Layer 5 of a small transformer language model trained on English Wikipedia (14 layers, counted from 0, width 96).
A neuron's activation on a vector x is ReLU(gate . x) times (in . x), where the dot is the dot product.
The model reads these tokens: " un" "ple" "as" "ant" " a" "rom" "as." " In" " the" " 1980" "s," " a" " pilot" " plant" " for" " mass" " de" "ac" "id" "ific" "ation," " using" " this" " pro" "ces" "s," " was" " constructed" " by" " N" "AS"

The vector x that enters this layer's MLP at each token. A number n stands for n times 0.031.
0 " un": -21 19 13 -4 -3 -12 17 -18 33 -14 -16 -36 14 -18 -44 22 -59 48 45 -13 -2 -27 10 25 44 -2 36 8 -6 -33 -48 24 -29 30 14 6 0 24 -23 1 -26 34 -11 -7 -54 -16 6 16 11 -4 -6 -22 12 -13 46 34 -20 -29 37 18 -19 20 -19 18 29 5 -19 8 -4 -15 -10 -7 0 26 4 -42 -28 -14 6 -27 2 -50 -2 11 88 -13 -28 36 -90 -39 -16 -9 -13 13 -9 43
1 "ple": 7 -16 12 -25 21 14 -1 27 1 -6 31 -19 -7 -19 -14 26 -41 64 10 45 -1 -42 -8 -25 27 -86 -39 -16 -15 -23 -19 12 -14 -5 62 14 5 47 -13 27 0 7 31 3 3 -20 -31 -28 19 -30 1 -27 -34 17 1 -4 21 -26 -12 29 -22 38 -43 12 14 29 26 -14 1 -25 9 16 15 -4 -15 9 17 -13 40 13 -3 -84 34 -10 74 47 -43 14 -21 -31 8 -4 -29 -15 -4 -1
2 "as": -25 -6 40 -6 47 3 60 5 3 -3 -33 -19 -19 0 -34 22 -16 42 57 49 -22 -1 26 37 -14 2 15 8 -44 -35 -21 -7 4 50 43 1 8 22 -27 25 23 31 25 30 -22 5 -24 -43 55 -4 -5 -15 7 0 -11 8 25 -31 12 72 -3 -41 17 46 56 -7 -47 -1 -36 16 -33 18 12 5 24 -19 -21 25 -10 -1 -13 7 7 -7 8 0 -39 13 3 31 -29 22 58 19 -22 -20
3 "ant": -18 5 16 -1 17 9 42 -16 -22 9 -15 -13 5 -23 -34 36 -17 26 52 47 9 -18 50 -20 20 -9 15 15 -13 -4 -15 1 -29 39 53 10 -5 52 -29 62 -10 33 -34 33 -73 -12 -41 -16 59 -12 47 1 -10 10 47 9 -3 -50 -13 11 -22 8 10 30 13 -5 -9 -18 -13 -24 2 7 -14 -7 43 -12 -1 20 -3 -11 -2 -3 6 -2 73 13 -32 33 -29 34 -11 8 17 11 16 -42
4 " a": 3 3 10 -20 -13 14 17 51 12 3 -9 -21 38 -15 -17 -7 6 -25 22 -5 -20 -47 42 22 -1 -27 -15 -4 3 -33 15 0 -4 41 23 37 -11 15 -28 2 -6 32 10 -13 -84 33 16 49 49 6 -13 -29 -23 -4 37 -12 -37 -45 35 -4 5 28 41 11 9 -24 -30 4 -10 2 -1 -14 29 3 2 -48 -6 28 -16 -4 2 -33 43 16 64 13 -28 11 -28 -29 -85 15 -16 43 -3 11
5 "rom": -20 -72 27 -77 -42 8 -11 9 -3 -43 -28 27 32 16 -15 9 -21 -11 0 27 18 -17 -16 -26 -25 -6 28 33 -66 -41 -31 -44 -8 9 41 9 -9 6 32 0 -4 33 -36 -11 -16 -55 6 46 7 -41 29 -20 -24 11 -8 21 9 -35 5 36 -32 -38 33 28 1 34 -6 15 -36 -8 17 3 10 -10 7 -8 20 28 7 -36 -1 58 -35 -8 20 -2 10 18 16 -60 -46 2 -12 11 -42 -15
6 "as.": -24 -4 51 28 17 3 37 -16 2 -11 46 -51 -4 -13 3 -11 7 21 1 42 23 -38 7 -4 26 -19 30 -7 -11 -23 -35 13 6 40 -4 -37 38 -28 -52 -5 27 -15 32 -21 -65 -53 11 26 20 5 11 -27 27 15 2 -31 -39 -17 -37 46 -12 3 -10 11 27 -16 -22 -14 -75 -5 -20 -4 37 -34 29 -43 37 25 -24 -20 -40 12 34 3 60 18 23 14 -15 -9 -13 6 3 20 0 -1
7 " In": 23 -23 33 -39 -32 57 -9 3 4 3 10 -1 -6 -23 7 18 -17 -21 24 1 12 -41 17 -29 -12 -4 3 -10 -3 -3 -19 13 -13 41 18 -37 -25 -41 -1 23 -19 -11 11 -53 -14 -27 6 35 8 6 14 -8 -4 12 14 40 -50 -8 -38 54 24 42 -23 -19 -56 14 -34 13 9 -7 20 -43 12 21 48 -42 -29 28 -69 -2 7 -15 40 -9 81 50 -37 -3 21 -37 -37 -7 -34 -2 -14 14
8 " the": 7 -4 -14 -27 -10 9 -11 28 -8 5 -16 -9 8 34 19 -24 48 -27 48 32 -8 -24 38 -4 -20 -1 -9 5 -8 -23 -46 28 22 34 2 2 -32 -32 -8 -4 -44 18 18 -7 -48 27 28 12 51 -18 15 -26 12 10 52 29 -51 -29 20 -6 30 11 39 19 -25 17 -7 70 -15 -3 12 11 22 -17 4 -33 54 22 -70 -9 -8 -33 62 7 20 26 6 -46 -20 -13 -41 16 -33 -11 10 32
9 " 1980": 0 -22 -6 -22 -10 17 22 -29 -3 -26 0 36 -7 -16 -33 -28 39 9 67 35 -6 -29 45 2 -4 17 -4 -11 -29 0 -46 62 25 12 -27 43 -14 2 -5 6 6 58 13 -22 -5 -14 -4 1 23 -58 40 -67 2 -6 33 -6 -2 11 23 27 -14 -31 4 -12 -31 -40 -6 6 -20 -8 35 26 -12 -21 15 -47 72 18 -22 38 11 -45 41 -4 11 -21 8 -2 -23 0 37 -27 -36 -30 15 29
10 "s,": 29 -11 34 -25 0 64 12 4 32 -43 10 -35 -28 -30 -27 -40 8 -5 7 70 8 -58 59 -18 -36 -5 -22 21 -23 12 10 14 32 12 -45 -31 2 -28 -42 23 -25 28 9 -47 -44 6 5 -5 10 3 33 -39 6 0 16 9 -46 5 -8 37 -3 -36 15 -16 -1 -15 -18 -10 -20 -9 71 -22 48 -5 25 -39 39 37 -37 -17 -18 -14 4 29 42 26 24 20 -15 -6 7 -16 -9 -17 27 6
11 " a": 16 12 -25 -50 -15 31 2 71 24 -27 -17 -2 22 24 -7 -29 -31 -25 24 9 1 -45 24 40 -16 3 -38 1 20 -21 17 9 15 40 -9 8 -21 5 -37 -3 -25 3 36 -8 -65 -15 6 48 37 11 -5 -41 -28 1 45 1 -39 -26 21 25 18 13 23 -22 -10 -43 -38 -2 -22 -20 5 2 20 -21 22 -43 21 14 -41 33 0 -18 51 6 67 -14 -13 6 -28 -7 -61 6 -29 30 16 0
12 " pilot": -36 -15 -16 -45 -35 -5 -19 3 -4 -36 8 22 4 -4 -36 5 25 1 20 23 10 -10 -15 27 -3 -1 -3 -45 -48 -6 18 50 -14 -7 -5 36 -16 23 -10 41 6 28 -7 9 -25 -25 -10 17 43 -19 56 -58 -38 -7 21 36 -3 -28 8 -43 -42 8 56 10 -36 -8 -27 -15 -42 -62 19 32 -39 -39 37 5 20 29 9 8 5 3 1 -12 86 8 -16 5 -3 8 -26 3 20 -22 18 -46
13 " plant": 26 9 -13 -8 -7 6 -42 -45 -17 -12 8 29 7 -21 -24 29 -13 12 -11 54 -13 -19 -26 27 11 -11 34 -27 -17 -26 2 58 -21 26 3 20 18 33 -9 39 59 47 13 -9 -17 -18 -22 3 31 0 24 -41 -26 6 13 -4 6 -40 21 1 -6 4 35 23 -65 27 -4 -6 -35 -13 38 30 -48 -45 43 -6 -16 38 2 -34 -36 0 15 -31 81 -11 -5 7 -47 26 -20 19 26 -18 22 2
14 " for": 51 -29 23 -38 -36 -15 11 -15 3 39 16 -3 -21 -22 -28 -10 23 -4 9 26 37 -37 29 -37 -9 1 -16 -19 -37 -21 12 34 -5 27 -6 2 -8 -26 -8 -1 32 -2 19 -29 -3 -25 8 57 64 -39 12 -70 4 -13 49 1 -13 -45 42 2 6 9 -1 -9 -20 -11 -44 -26 -16 -38 36 4 -25 -9 -27 -34 -33 1 -21 -67 12 5 4 32 59 -11 -6 -8 -9 -32 -52 -34 -1 -5 -9 -26
15 " mass": 15 10 -10 4 11 14 -6 -16 -61 -20 -7 -2 -14 -5 -38 11 -32 31 32 15 26 -29 3 17 16 -2 4 -10 -46 -21 1 52 -5 50 13 16 18 59 -17 2 45 35 31 -2 -6 -33 18 30 23 -33 32 -58 2 41 42 9 33 -36 14 -10 -43 18 15 20 -16 24 -20 -17 -45 -44 17 46 -27 25 -2 -57 1 -14 -27 -16 -4 7 -3 1 70 -11 -3 -18 -34 -17 -12 -2 -3 -37 37 31
16 " de": 41 5 -9 7 2 -6 -18 -23 12 21 -1 -4 -15 -39 -37 15 -36 27 7 39 4 -67 -32 -21 -15 -59 -38 -13 -32 -12 -25 0 -20 47 11 21 -4 32 -15 11 22 6 47 -41 -2 -28 10 43 10 -18 -4 -6 5 3 67 -14 1 -83 31 -4 -33 24 39 11 2 23 -28 14 -2 -14 -3 9 -20 14 35 -23 5 21 2 -34 4 -21 15 16 71 1 -58 -19 -22 -76 -11 -9 -39 -1 25 5
17 "ac": 12 -14 -62 -37 -36 -16 47 21 -17 46 -5 -2 -22 -42 32 36 -23 16 42 42 -13 51 7 45 -27 -11 -7 -8 -21 -5 -39 -7 -13 38 29 25 6 19 -32 8 -10 5 52 -25 2 -57 -20 -11 33 26 7 -17 21 -19 -15 15 15 -39 -18 81 -7 -19 42 17 42 24 29 -7 -34 23 27 24 46 -29 33 -41 1 9 9 -25 -4 8 4 17 7 35 -48 -1 6 -24 -9 -12 3 -22 13 -24
18 "id": 3 -7 14 -31 18 -31 37 -30 -36 14 -44 -17 11 -29 7 29 -21 42 -4 44 -3 -28 -12 -57 22 -11 -14 12 -1 1 -11 5 -33 41 13 36 -5 71 -8 23 -11 83 43 -19 -32 -23 -5 -1 7 1 25 -7 -20 -14 -3 25 -13 -13 -23 -2 -17 -12 -14 -9 -35 -1 -9 -3 -35 -55 31 27 37 -27 33 -12 -10 -21 -19 -22 -41 -11 -4 -19 39 40 -47 -9 28 -44 2 0 -25 -14 18 -16
19 "ific": 1 -21 36 1 -9 -19 25 11 -1 19 30 15 55 -20 7 21 0 21 34 41 17 -17 -8 -6 43 -30 0 15 -13 -5 -54 26 -35 30 -25 -5 -1 28 -47 17 -7 37 -8 17 -52 -10 19 -22 54 16 33 2 1 -1 -4 3 -35 -29 -20 0 -39 -17 33 7 -39 30 32 9 -21 -46 54 23 -18 -16 66 24 -20 30 -30 -25 -49 16 10 -9 82 16 -11 -14 27 -18 -14 -5 -6 5 6 -37
20 "ation,": 28 10 19 -5 18 62 1 20 23 -6 4 -17 -5 -25 -18 -19 -2 23 -3 56 69 -86 14 -19 7 -33 -44 -14 -20 12 -1 26 28 18 8 -13 0 -18 -53 -11 -22 2 8 -38 -57 -2 10 2 35 -5 17 -43 1 -8 15 -23 -58 -19 7 22 -6 -54 -9 -1 -22 -8 -28 -16 -24 -27 44 -19 18 5 41 -11 32 29 -25 -23 -30 -3 -15 53 65 47 2 10 6 -35 -15 18 0 22 18 -20
21 " using": 51 -11 20 -46 -51 8 3 10 23 12 39 -1 43 15 -13 13 -11 37 4 23 12 -52 2 -7 23 29 -3 -13 -40 -6 15 43 -24 50 -4 -24 -16 0 -22 13 -9 -9 46 0 -35 -5 54 47 69 -21 6 -33 -3 -5 10 -3 -31 -82 4 -28 -8 19 -9 -11 -15 6 -10 7 -31 -24 56 -15 -13 1 14 -27 28 27 -28 -12 5 -19 -3 42 68 7 -12 -6 -19 -6 -39 -5 23 10 45 -27
22 " this": 29 0 -29 -6 -36 17 -7 32 -55 1 -9 27 -11 13 -43 2 21 -6 42 36 22 -38 12 53 25 17 13 -15 24 -24 -14 41 -13 34 10 23 -20 10 3 -8 -4 4 -5 46 -21 -4 18 49 78 -14 2 -45 -5 12 62 -21 -54 -44 17 -1 52 23 28 -17 -18 -11 -5 34 -61 -4 26 -6 -17 -22 0 -50 16 15 1 -4 -23 -18 46 31 29 12 3 -18 -32 2 -21 -10 -10 18 33 -9
23 " pro": -23 -1 7 -34 -13 21 9 2 20 -13 -26 14 29 -24 -30 -6 -39 5 46 27 -29 -1 -2 35 -15 -39 -39 -23 -51 -9 -47 34 -24 8 22 30 -24 14 1 0 -13 12 -22 -19 -12 -16 11 8 24 -19 -5 -27 -18 2 85 4 -28 -59 12 10 15 16 43 -9 24 9 -15 -23 -6 20 0 26 -11 12 24 -46 22 48 21 -41 4 -40 -27 17 63 4 -56 35 3 -73 -17 8 -49 1 -21 -26
24 "ces": -2 -10 43 4 -24 3 53 -20 -6 -14 -16 -40 -12 -13 -33 1 0 36 51 14 -11 -4 9 10 -11 -33 -22 21 -45 19 -32 10 -20 45 -26 -13 5 6 0 27 1 -2 -7 0 -17 42 -22 -5 48 -4 9 -38 -58 -14 -16 55 -5 -19 -33 -5 20 -73 33 28 49 -23 -92 18 -26 12 -2 44 17 26 45 -24 -29 35 -18 -17 9 -9 -4 1 8 62 24 1 -19 9 -26 -15 25 1 -9 22
25 "s,": 40 8 22 -12 10 41 19 -1 17 -13 12 -42 -16 -10 -8 -16 -7 7 12 55 68 -57 36 7 2 -20 -28 7 -14 1 1 9 22 35 -17 -23 20 -12 -49 15 -7 10 -10 -42 -61 15 14 12 36 -4 22 -37 8 -9 14 -18 -39 -33 -7 28 -8 -47 -13 -10 -26 -28 -35 6 -39 -31 44 -16 31 -10 24 -31 45 40 -23 -47 -34 -13 -24 42 37 55 19 11 -11 -44 -20 21 -9 8 6 -40
26 " was": -7 -12 25 -58 -13 49 -4 36 18 -27 33 12 12 0 -3 28 -9 18 -10 11 17 -24 13 32 4 -19 34 -31 -70 1 12 19 7 5 -10 -36 28 -53 -42 11 -27 6 24 6 -5 0 26 17 41 41 -27 -46 -45 -4 -7 1 -46 -15 9 20 7 1 39 -8 -12 -15 -19 6 -4 -24 31 10 -11 -52 67 -53 -11 37 -19 0 -15 -26 18 28 29 44 -23 14 4 -2 -33 3 -32 34 19 -38
27 " constructed": 27 -18 2 2 -29 -5 5 -17 28 2 47 -7 44 -2 -41 -1 5 32 16 40 0 -10 -8 24 7 6 -9 -25 -37 -16 16 34 -15 29 -5 -23 -13 1 -3 1 -46 3 16 -2 -23 0 0 -16 56 22 26 -26 -37 -12 -7 1 -3 -23 9 11 31 -22 40 21 -34 -14 -20 1 -49 -56 95 -12 -36 1 7 -49 9 32 15 -5 0 -54 3 33 58 4 14 16 -43 17 -39 -13 31 10 32 -51
28 " by": 67 -24 12 -22 -62 -15 -17 9 18 -1 34 25 13 -37 -30 22 23 0 24 39 24 -60 17 -25 30 31 -24 -10 -37 -30 -16 27 -16 2 2 -26 3 -28 -24 20 -36 -18 10 -37 -13 -16 69 42 41 -35 17 -29 17 -22 16 -2 -33 -75 -5 5 -9 -11 29 44 -19 3 18 18 -17 -33 13 -27 -10 6 -16 -14 -35 -6 -44 -14 -15 -2 17 14 61 15 6 -8 -29 -21 -38 -44 12 -1 8 -22
29 " N": 50 0 1 -74 33 30 -25 -15 -11 -19 13 15 6 19 -26 -25 23 -15 13 7 -8 -15 4 4 -9 -41 -32 -5 -29 -48 -57 7 -65 44 -18 34 16 -14 15 -17 -33 35 25 -52 -24 -47 30 31 21 8 -9 -25 -5 36 1 13 -13 -49 14 16 -42 22 52 -10 -36 0 5 2 -12 -21 -11 -41 2 -21 18 -30 22 16 -33 -40 0 10 24 -8 -1 -6 -8 31 -17 -68 -1 -25 -27 -33 -19 35
30 "AS": 34 5 -11 -41 5 9 -32 -32 -9 25 10 15 -11 14 -40 -23 25 16 3 31 -20 14 2 9 0 -24 0 -48 -19 8 -34 7 -49 36 -1 53 -25 16 0 -11 -4 10 20 -13 -33 -60 33 22 -1 5 57 -24 4 34 -3 32 1 -45 26 -5 -16 5 -17 -29 -47 3 28 -19 -76 -27 11 -28 27 -21 66 16 6 32 -28 -45 -3 6 29 -21 18 -11 -51 7 -17 -23 30 -16 1 -35 14 19

Each question shows the input weights of one neuron of the MLP. A number n stands for n times 0.0042.

n125 gate: -18 -24 13 20 12 -12 14 9 48 50 -45 18 50 4 8 -18 -16 -21 -19 -19 14 6 -10 4 12 3 -11 7 29 17 -5 6 30 -11 -8 22 -29 1 2 7 15 -2 -19 17 26 40 -14 -10 5 26 -22 -6 10 -39 1 8 -20 -5 -15 -21 -14 -29 21 0 -46 -6 -21 12 -18 8 -15 22 15 10 5 -5 15 -22 22 15 20 1 -24 -23 -13 -18 1 13 8 -21 -37 9 -28 8 0 -5
n125 in: -19 -19 -13 -28 12 13 -19 1 -19 18 38 24 -12 25 -11 19 -39 -6 14 -11 -8 -19 1 7 -11 7 19 3 -22 -13 10 -34 38 13 -4 -27 -1 3 26 -40 0 -10 -8 1 -12 3 -6 8 16 -29 36 12 -18 13 9 22 49 -43 -27 -21 32 23 -38 25 -3 -6 3 -9 -23 24 -43 2 -6 13 -9 -13 19 22 -28 -18 -30 -10 -34 1 2 14 9 2 -1 -43 8 31 27 35 22 27
Its two highest activations, in order, are on tokens 23 " pro", 4 " a"

n127 gate: 33 -9 -3 12 18 -12 21 11 -22 2 1 4 -21 -27 -11 5 -20 37 18 -31 -16 -6 17 9 0 28 -7 -23 25 -13 14 -20 13 -56 -5 19 -22 8 -16 19 32 11 2 -7 4 20 40 12 -17 -37 -22 1 12 14 10 -6 -11 8 35 -4 -2 0 4 19 -28 4 0 -10 -26 -2 9 9 -17 -31 -3 13 27 30 31 -11 24 12 -9 11 29 15 16 28 -22 13 -20 36 -27 18 -22 -47
n127 in: -28 10 1 -15 -8 24 -13 -15 7 37 -5 -27 31 30 23 2 -4 14 13 -9 2 -2 11 51 -40 -1 -20 -10 2 16 19 9 26 -15 34 5 -3 12 8 0 -24 16 -15 13 -14 -3 -4 -9 -12 6 -30 -9 6 -27 0 -20 13 -26 -17 15 10 -17 -7 -20 -9 -5 -7 -5 -20 16 -37 19 10 -25 45 34 -24 3 -1 12 -15 36 1 -7 -6 -19 -25 22 -7 -27 2 -20 11 0 58 9
On which token does it fire most, and how strongly? 23 " pro", at about 0.41

n60 gate: 2 -21 -33 -1 -16 -14 37 -15 1 29 7 -15 -43 -2 -4 2 -6 4 5 -47 -33 -5 3 -4 41 7 29 25 -14 32 -24 4 27 -2 20 15 0 34 -21 15 -2 20 0 -3 -38 -24 13 4 12 18 -5 -8 19 8 9 25 37 -35 -35 -21 18 12 -20 -25 -20 -30 57 15 29 9 -10 2 15 1 -9 -8 -3 -23 9 6 15 14 5 -26 -26 10 4 -4 2 -41 -18 8 -1 -9 -6 5
n60 in: -31 -3 13 -1 5 19 21 46 20 24 0 20 12 -18 -2 16 30 6 -4 9 -10 33 -15 -16 -40 2 24 15 -15 22 -9 21 -7 -8 -10 -30 -33 -23 7 14 -49 8 1 31 41 11 16 -50 17 18 -49 -1 -1 11 19 12 16 14 8 3 3 9 36 -25 2 -21 -7 -9 -7 30 0 -18 7 -5 15 29 24 17 -14 -14 -22 -19 -15 -9 38 20 -29 5 10 -4 5 -4 9 -27 -7 -19
On which token does it fire most, and how strongly? 17 "ac", at about 0.85

n146 gate: 19 0 29 -18 -7 -18 -29 14 -23 -13 25 18 -8 -1 27 -21 13 -7 -26 3 -12 -14 10 -21 -11 -5 26 3 34 18 -24 -4 29 -13 -31 32 -19 39 -24 17 13 6 1 -15 24 -4 -13 -27 17 -33 16 -17 18 6 -18 -18 7 17 -50 -23 -13 17 -2 -13 1 29 -4 -7 20 19 7 23 -28 -22 -39 -2 26 -18 25 -23 26 -16 3 53 45 -32 17 -26 -43 16 3 12 -9 31 4 -26
n146 in: 36 -8 6 6 26 -20 -4 4 5 -20 8 -25 0 -26 -10 -17 18 -16 22 23 -9 -10 0 -25 1 7 -8 0 3 12 15 14 -15 -27 7 -3 37 -1 6 25 -16 -9 -57 -29 12 11 30 -15 1 -60 -3 -13 16 -2 5 -5 -34 -7 -16 11 22 -22 -9 27 19 -29 -19 15 -9 7 -21 -11 -26 36 9 -43 24 -28 17 3 40 19 6 -8 -4 -57 -37 -10 22 7 -44 14 -8 22 39 17
It fires most on token 9 " 1980"

n191 gate: 1 29 14 33 30 -1 -15 23 -3 32 18 25 32 -16 29 -12 -8 5 -24 -5 -22 18 -9 -12 30 -32 1 2 -26 -17 25 5 11 -20 -5 14 24 9 1 -20 16 40 -6 -32 16 39 34 22 -8 -31 15 -16 -10 -11 -14 9 -11 -27 -14 48 0 4 8 -33 -27 -15 -25 2 -17 24 17 -7 29 21 15 22 -18 -11 44 26 33 -14 -27 -13 -25 -1 -14 -12 -30 -11 54 -38 -12 26 -22 -7
n191 in: -12 21 2 -20 6 -37 6 -14 36 40 17 20 9 -27 -7 -12 -32 -11 -21 18 41 -25 24 -13 23 -26 16 29 7 -45 23 -2 -21 14 -5 -26 5 16 13 37 9 3 -6 -5 31 -7 -25 -3 -54 9 12 3 12 0 13 -11 -2 30 -17 -4 -5 25 -8 40 -27 11 19 -10 -23 18 -12 2 -26 -1 8 -15 -1 20 13 21 -12 -10 44 -1 -20 -26 3 33 -14 -36 -5 37 -7 -12 -6 12
It fires most on token 1 "ple"

n29 gate: -17 4 28 34 43 -18 -5 -6 -13 38 27 19 3 15 20 26 7 10 16 -28 5 -13 29 0 2 -45 -12 -13 21 -20 6 -42 -7 -4 -53 4 -37 -30 25 20 -5 34 7 20 -20 -20 30 12 -17 -3 -29 6 -12 10 -5 -11 5 24 -6 -2 47 10 2 2 7 16 -18 -23 -15 -16 15 -9 9 10 3 35 -7 -18 -19 -7 7 18 1 -46 14 -12 8 1 25 6 -14 9 21 13 53 0
n29 in: 30 21 16 63 -36 20 -28 -37 -28 18 -6 35 -1 -21 4 -9 25 10 -1 25 -6 -6 -38 22 17 17 -13 -28 2 -27 -14 19 -4 -25 14 -46 17 -9 24 22 1 6 2 12 -2 20 10 15 24 -6 2 2 -13 -3 -19 22 -46 24 -7 34 -21 -28 22 -17 30 28 -22 -26 2 -7 -3 -25 2 -4 17 -2 27 10 18 8 55 1 1 -5 7 -42 29 -37 43 -12 20 -22 -11 32 -12 -5
Its two highest activations, in order, are on tokens 19 "ific", 6 "as."

n99 gate: 17 44 -15 13 -62 -26 21 -12 -4 -27 -30 4 37 15 3 -2 46 17 28 -18 -5 -19 20 -3 -3 -6 13 -34 -9 -28 -17 -1 -5 -17 -48 -52 11 4 46 40 -4 -7 -20 25 -3 8 -27 19 -49 2 27 -17 39 -18 7 -23 1 -9 5 -9 -5 -8 18 10 39 25 -14 -7 5 25 -38 -21 5 24 -26 32 -34 -7 -1 -10 0 -13 -11 3 19 11 -17 0 9 23 -34 -1 37 -22 -3 -56
n99 in: 12 15 -10 12 -10 -41 29 -17 14 10 -16 37 -39 -19 9 32 30 -34 1 -46 0 14 13 9 -13 -13 2 -8 -39 23 -17 -25 -6 8 13 -6 14 -8 -11 17 -14 -23 -10 -7 -21 -32 -19 -28 70 -4 41 -12 24 12 17 38 7 -5 -12 -38 -4 -8 -29 20 -9 13 19 26 -13 7 -34 7 -8 15 -14 -11 -8 -25 -7 -1 -19 29 19 -43 -2 23 5 7 10 20 -11 -29 26 -51 25 -8
Its two highest activations, in order, are on tokens 28 " by", 24 "ces"

n161 gate: -6 -34 -34 3 -6 -28 -40 -15 11 19 -15 -9 -9 -17 -18 11 -24 1 -13 20 38 10 3 -10 -1 -44 44 7 -7 -8 2 -23 -29 3 -2 26 1 -14 5 1 15 -23 14 -12 18 -30 21 30 8 1 -32 30 17 -11 29 -24 -18 0 10 -8 -13 3 -31 -41 -13 -6 23 -35 -22 22 11 -4 10 10 -20 41 -15 18 3 16 10 -9 23 -15 4 -4 -31 -45 -11 -25 -1 36 -20 -23 -13 0
n161 in: -15 13 15 -15 19 4 -14 -21 28 -3 -12 27 -28 -13 0 13 -2 -3 -12 -3 -14 0 -9 -20 -6 -21 11 -33 16 3 -13 17 13 29 11 3 -25 21 14 -17 -25 -48 18 -12 30 20 34 32 -27 -19 0 8 14 26 -12 -19 30 -6 -15 3 21 23 -16 16 -4 16 -33 53 4 -29 7 30 8 4 37 -5 12 -14 6 10 8 49 1 -11 22 -14 -19 25 -38 7 10 8 -43 52 -19 39
Its two highest activations, in order, are on tokens 16 " de", 30 "AS"

n229 gate: -15 10 31 -25 -11 -33 3 9 -24 -10 32 31 -47 -9 -14 6 4 -46 -25 -2 -5 -11 -8 3 34 -15 -14 51 2 12 30 -4 7 7 8 -1 -11 10 17 -6 -24 -54 27 -25 26 8 -36 11 7 -42 -11 -17 22 -31 -8 35 -2 14 -9 14 -8 21 13 3 27 -8 7 4 24 -14 -3 -44 6 -5 -14 11 -14 -20 -4 -2 37 -5 -23 9 24 -20 -15 -34 15 30 -11 0 -2 30 15 -6
n229 in: -23 1 30 18 21 12 11 3 -3 4 -23 -54 8 12 -21 4 -43 25 3 16 -30 56 23 2 3 28 10 -8 -5 -4 -5 -1 -22 4 -28 50 -2 -15 16 -18 26 -15 -12 12 10 -6 14 26 -5 -12 -6 -29 37 -8 22 20 31 -6 16 4 4 -18 14 -15 -39 26 6 -15 -1 8 21 1 -2 -4 9 5 35 -20 -7 -6 -9 11 -37 17 10 -18 -15 33 28 -38 33 -29 41 4 13 -16
It fires most on token 14 " for"

n248 gate: 7 38 39 33 8 -9 5 -33 -32 7 1 -2 17 3 -11 0 -27 -55 2 15 -5 47 11 53 28 16 -14 -17 6 -2 -4 -2 -10 -8 30 9 -2 12 -4 8 22 -11 -8 -22 6 -19 -9 44 -4 39 6 6 -10 23 6 11 -22 33 -43 9 -6 10 24 0 8 -25 18 -4 26 15 13 2 14 -12 -43 23 -18 -6 2 10 -19 6 -14 15 -22 -21 -14 -4 15 -39 -18 31 -13 43 24 26
n248 in: -8 4 2 -20 -6 -10 -5 -2 8 -15 -3 3 -28 -12 -1 -2 -9 43 14 19 9 10 36 -2 6 -4 20 20 4 -5 4 23 -36 -1 -27 24 0 -5 14 -4 -19 0 22 -13 -34 16 1 -38 5 2 -1 19 19 -32 -18 34 -5 12 26 13 16 -22 -44 25 1 -24 -17 -8 10 2 30 24 -58 -2 -18 -33 -2 12 35 15 25 -21 -18 1 5 18 -37 32 -7 12 8 -38 3 -30 -25 12
Its two highest activations, in order, are on tokens 23 " pro", 17 "ac"

n190 gate: 17 -13 -36 21 -13 -4 -55 32 12 -32 1 13 26 -22 9 24 -4 27 17 16 6 -7 -26 -31 -16 42 44 9 45 1 5 3 15 13 29 -26 -35 18 10 -38 -22 -61 21 -32 -29 11 3 -24 -19 -9 45 -13 29 20 -8 -6 4 -13 41 -3 38 13 -7 -15 8 35 9 -33 52 -15 27 6 4 26 5 0 8 -12 -31 -12 -17 9 19 -43 -7 -8 9 -12 10 -16 22 5 -27 -15 -2 50
n190 in: 8 16 0 -14 -16 11 31 -3 15 4 -30 -25 55 -13 -29 -4 -4 28 25 -11 56 -13 27 -22 7 16 0 2 2 -4 27 2 7 -47 24 10 -11 14 12 -20 49 -36 43 -2 13 4 -1 9 0 17 28 -1 4 35 2 -45 11 25 30 22 -27 56 -29 -56 -20 28 -30 -22 16 -21 41 28 28 -25 5 26 13 24 -8 -8 -21 -48 11 -1 -22 -33 37 9 -4 36 25 27 -21 7 -20 30
On which token does it fire most, and how strongly? 15 " mass", at about 0.14

n183 gate: -18 6 -1 29 9 22 19 1 -10 -7 10 20 2 -16 -6 11 14 -22 27 5 -4 42 21 14 3 57 33 61 -23 -29 -25 5 -14 11 34 -5 44 -46 1 12 8 -11 5 25 24 10 -20 7 2 31 21 -6 -3 -6 2 56 9 11 21 3 14 18 4 37 -12 -4 3 -25 22 24 0 -2 22 28 -3 24 -14 -43 -12 9 1 8 -14 -23 -2 -14 7 -5 -42 -20 12 18 11 23 6 7
n183 in: 13 4 7 6 -7 -4 17 18 -1 5 25 -8 -8 50 23 30 23 18 11 30 16 23 -18 23 -7 3 19 12 -1 -30 -4 17 -31 10 27 -44 -8 -6 1 0 7 9 -18 35 -3 22 13 -33 11 4 -15 -18 -21 7 -2 7 -13 11 5 1 20 -6 -42 4 -58 8 10 -1 -2 7 -21 -21 17 -3 0 18 -35 10 -21 22 24 33 18 -20 -5 -18 18 65 7 -5 31 -11 -3 -18 -27 -23
Its two highest activations, in order, are on tokens 2 "as", 3 "ant"

n63 gate: 38 -13 43 -12 42 -20 45 -4 -4 18 -6 -33 40 24 20 -15 0 11 -24 11 -19 -10 -16 40 -18 -24 10 -11 -30 -14 -15 -2 19 -18 16 47 -26 -22 21 13 11 11 3 0 0 -11 9 -16 -39 -13 4 -7 -34 4 -37 -32 -4 2 -4 -14 23 31 32 -8 -5 21 20 8 21 15 -28 -5 30 25 -3 60 1 25 -17 21 -7 -30 -37 -11 17 -29 -5 0 19 25 11 -7 5 44 30 18
n63 in: 32 9 3 50 6 -7 -22 10 21 18 5 -22 15 -11 -9 14 -10 8 -42 31 -15 53 22 -1 29 -31 -28 -3 11 32 6 -7 20 19 20 -6 -7 28 -3 24 44 18 10 41 -19 -36 -12 -1 3 -13 -17 0 -3 -33 4 -4 -19 15 19 -13 -13 -15 33 -21 21 19 -11 -4 -15 -1 19 21 25 -15 11 2 20 -12 -10 4 -7 -35 43 1 14 -4 -6 18 -12 10 13 -16 27 -47 -27 -39
Its three highest activations, in order, are on tokens 1 "ple", 2 "as", 30 "AS"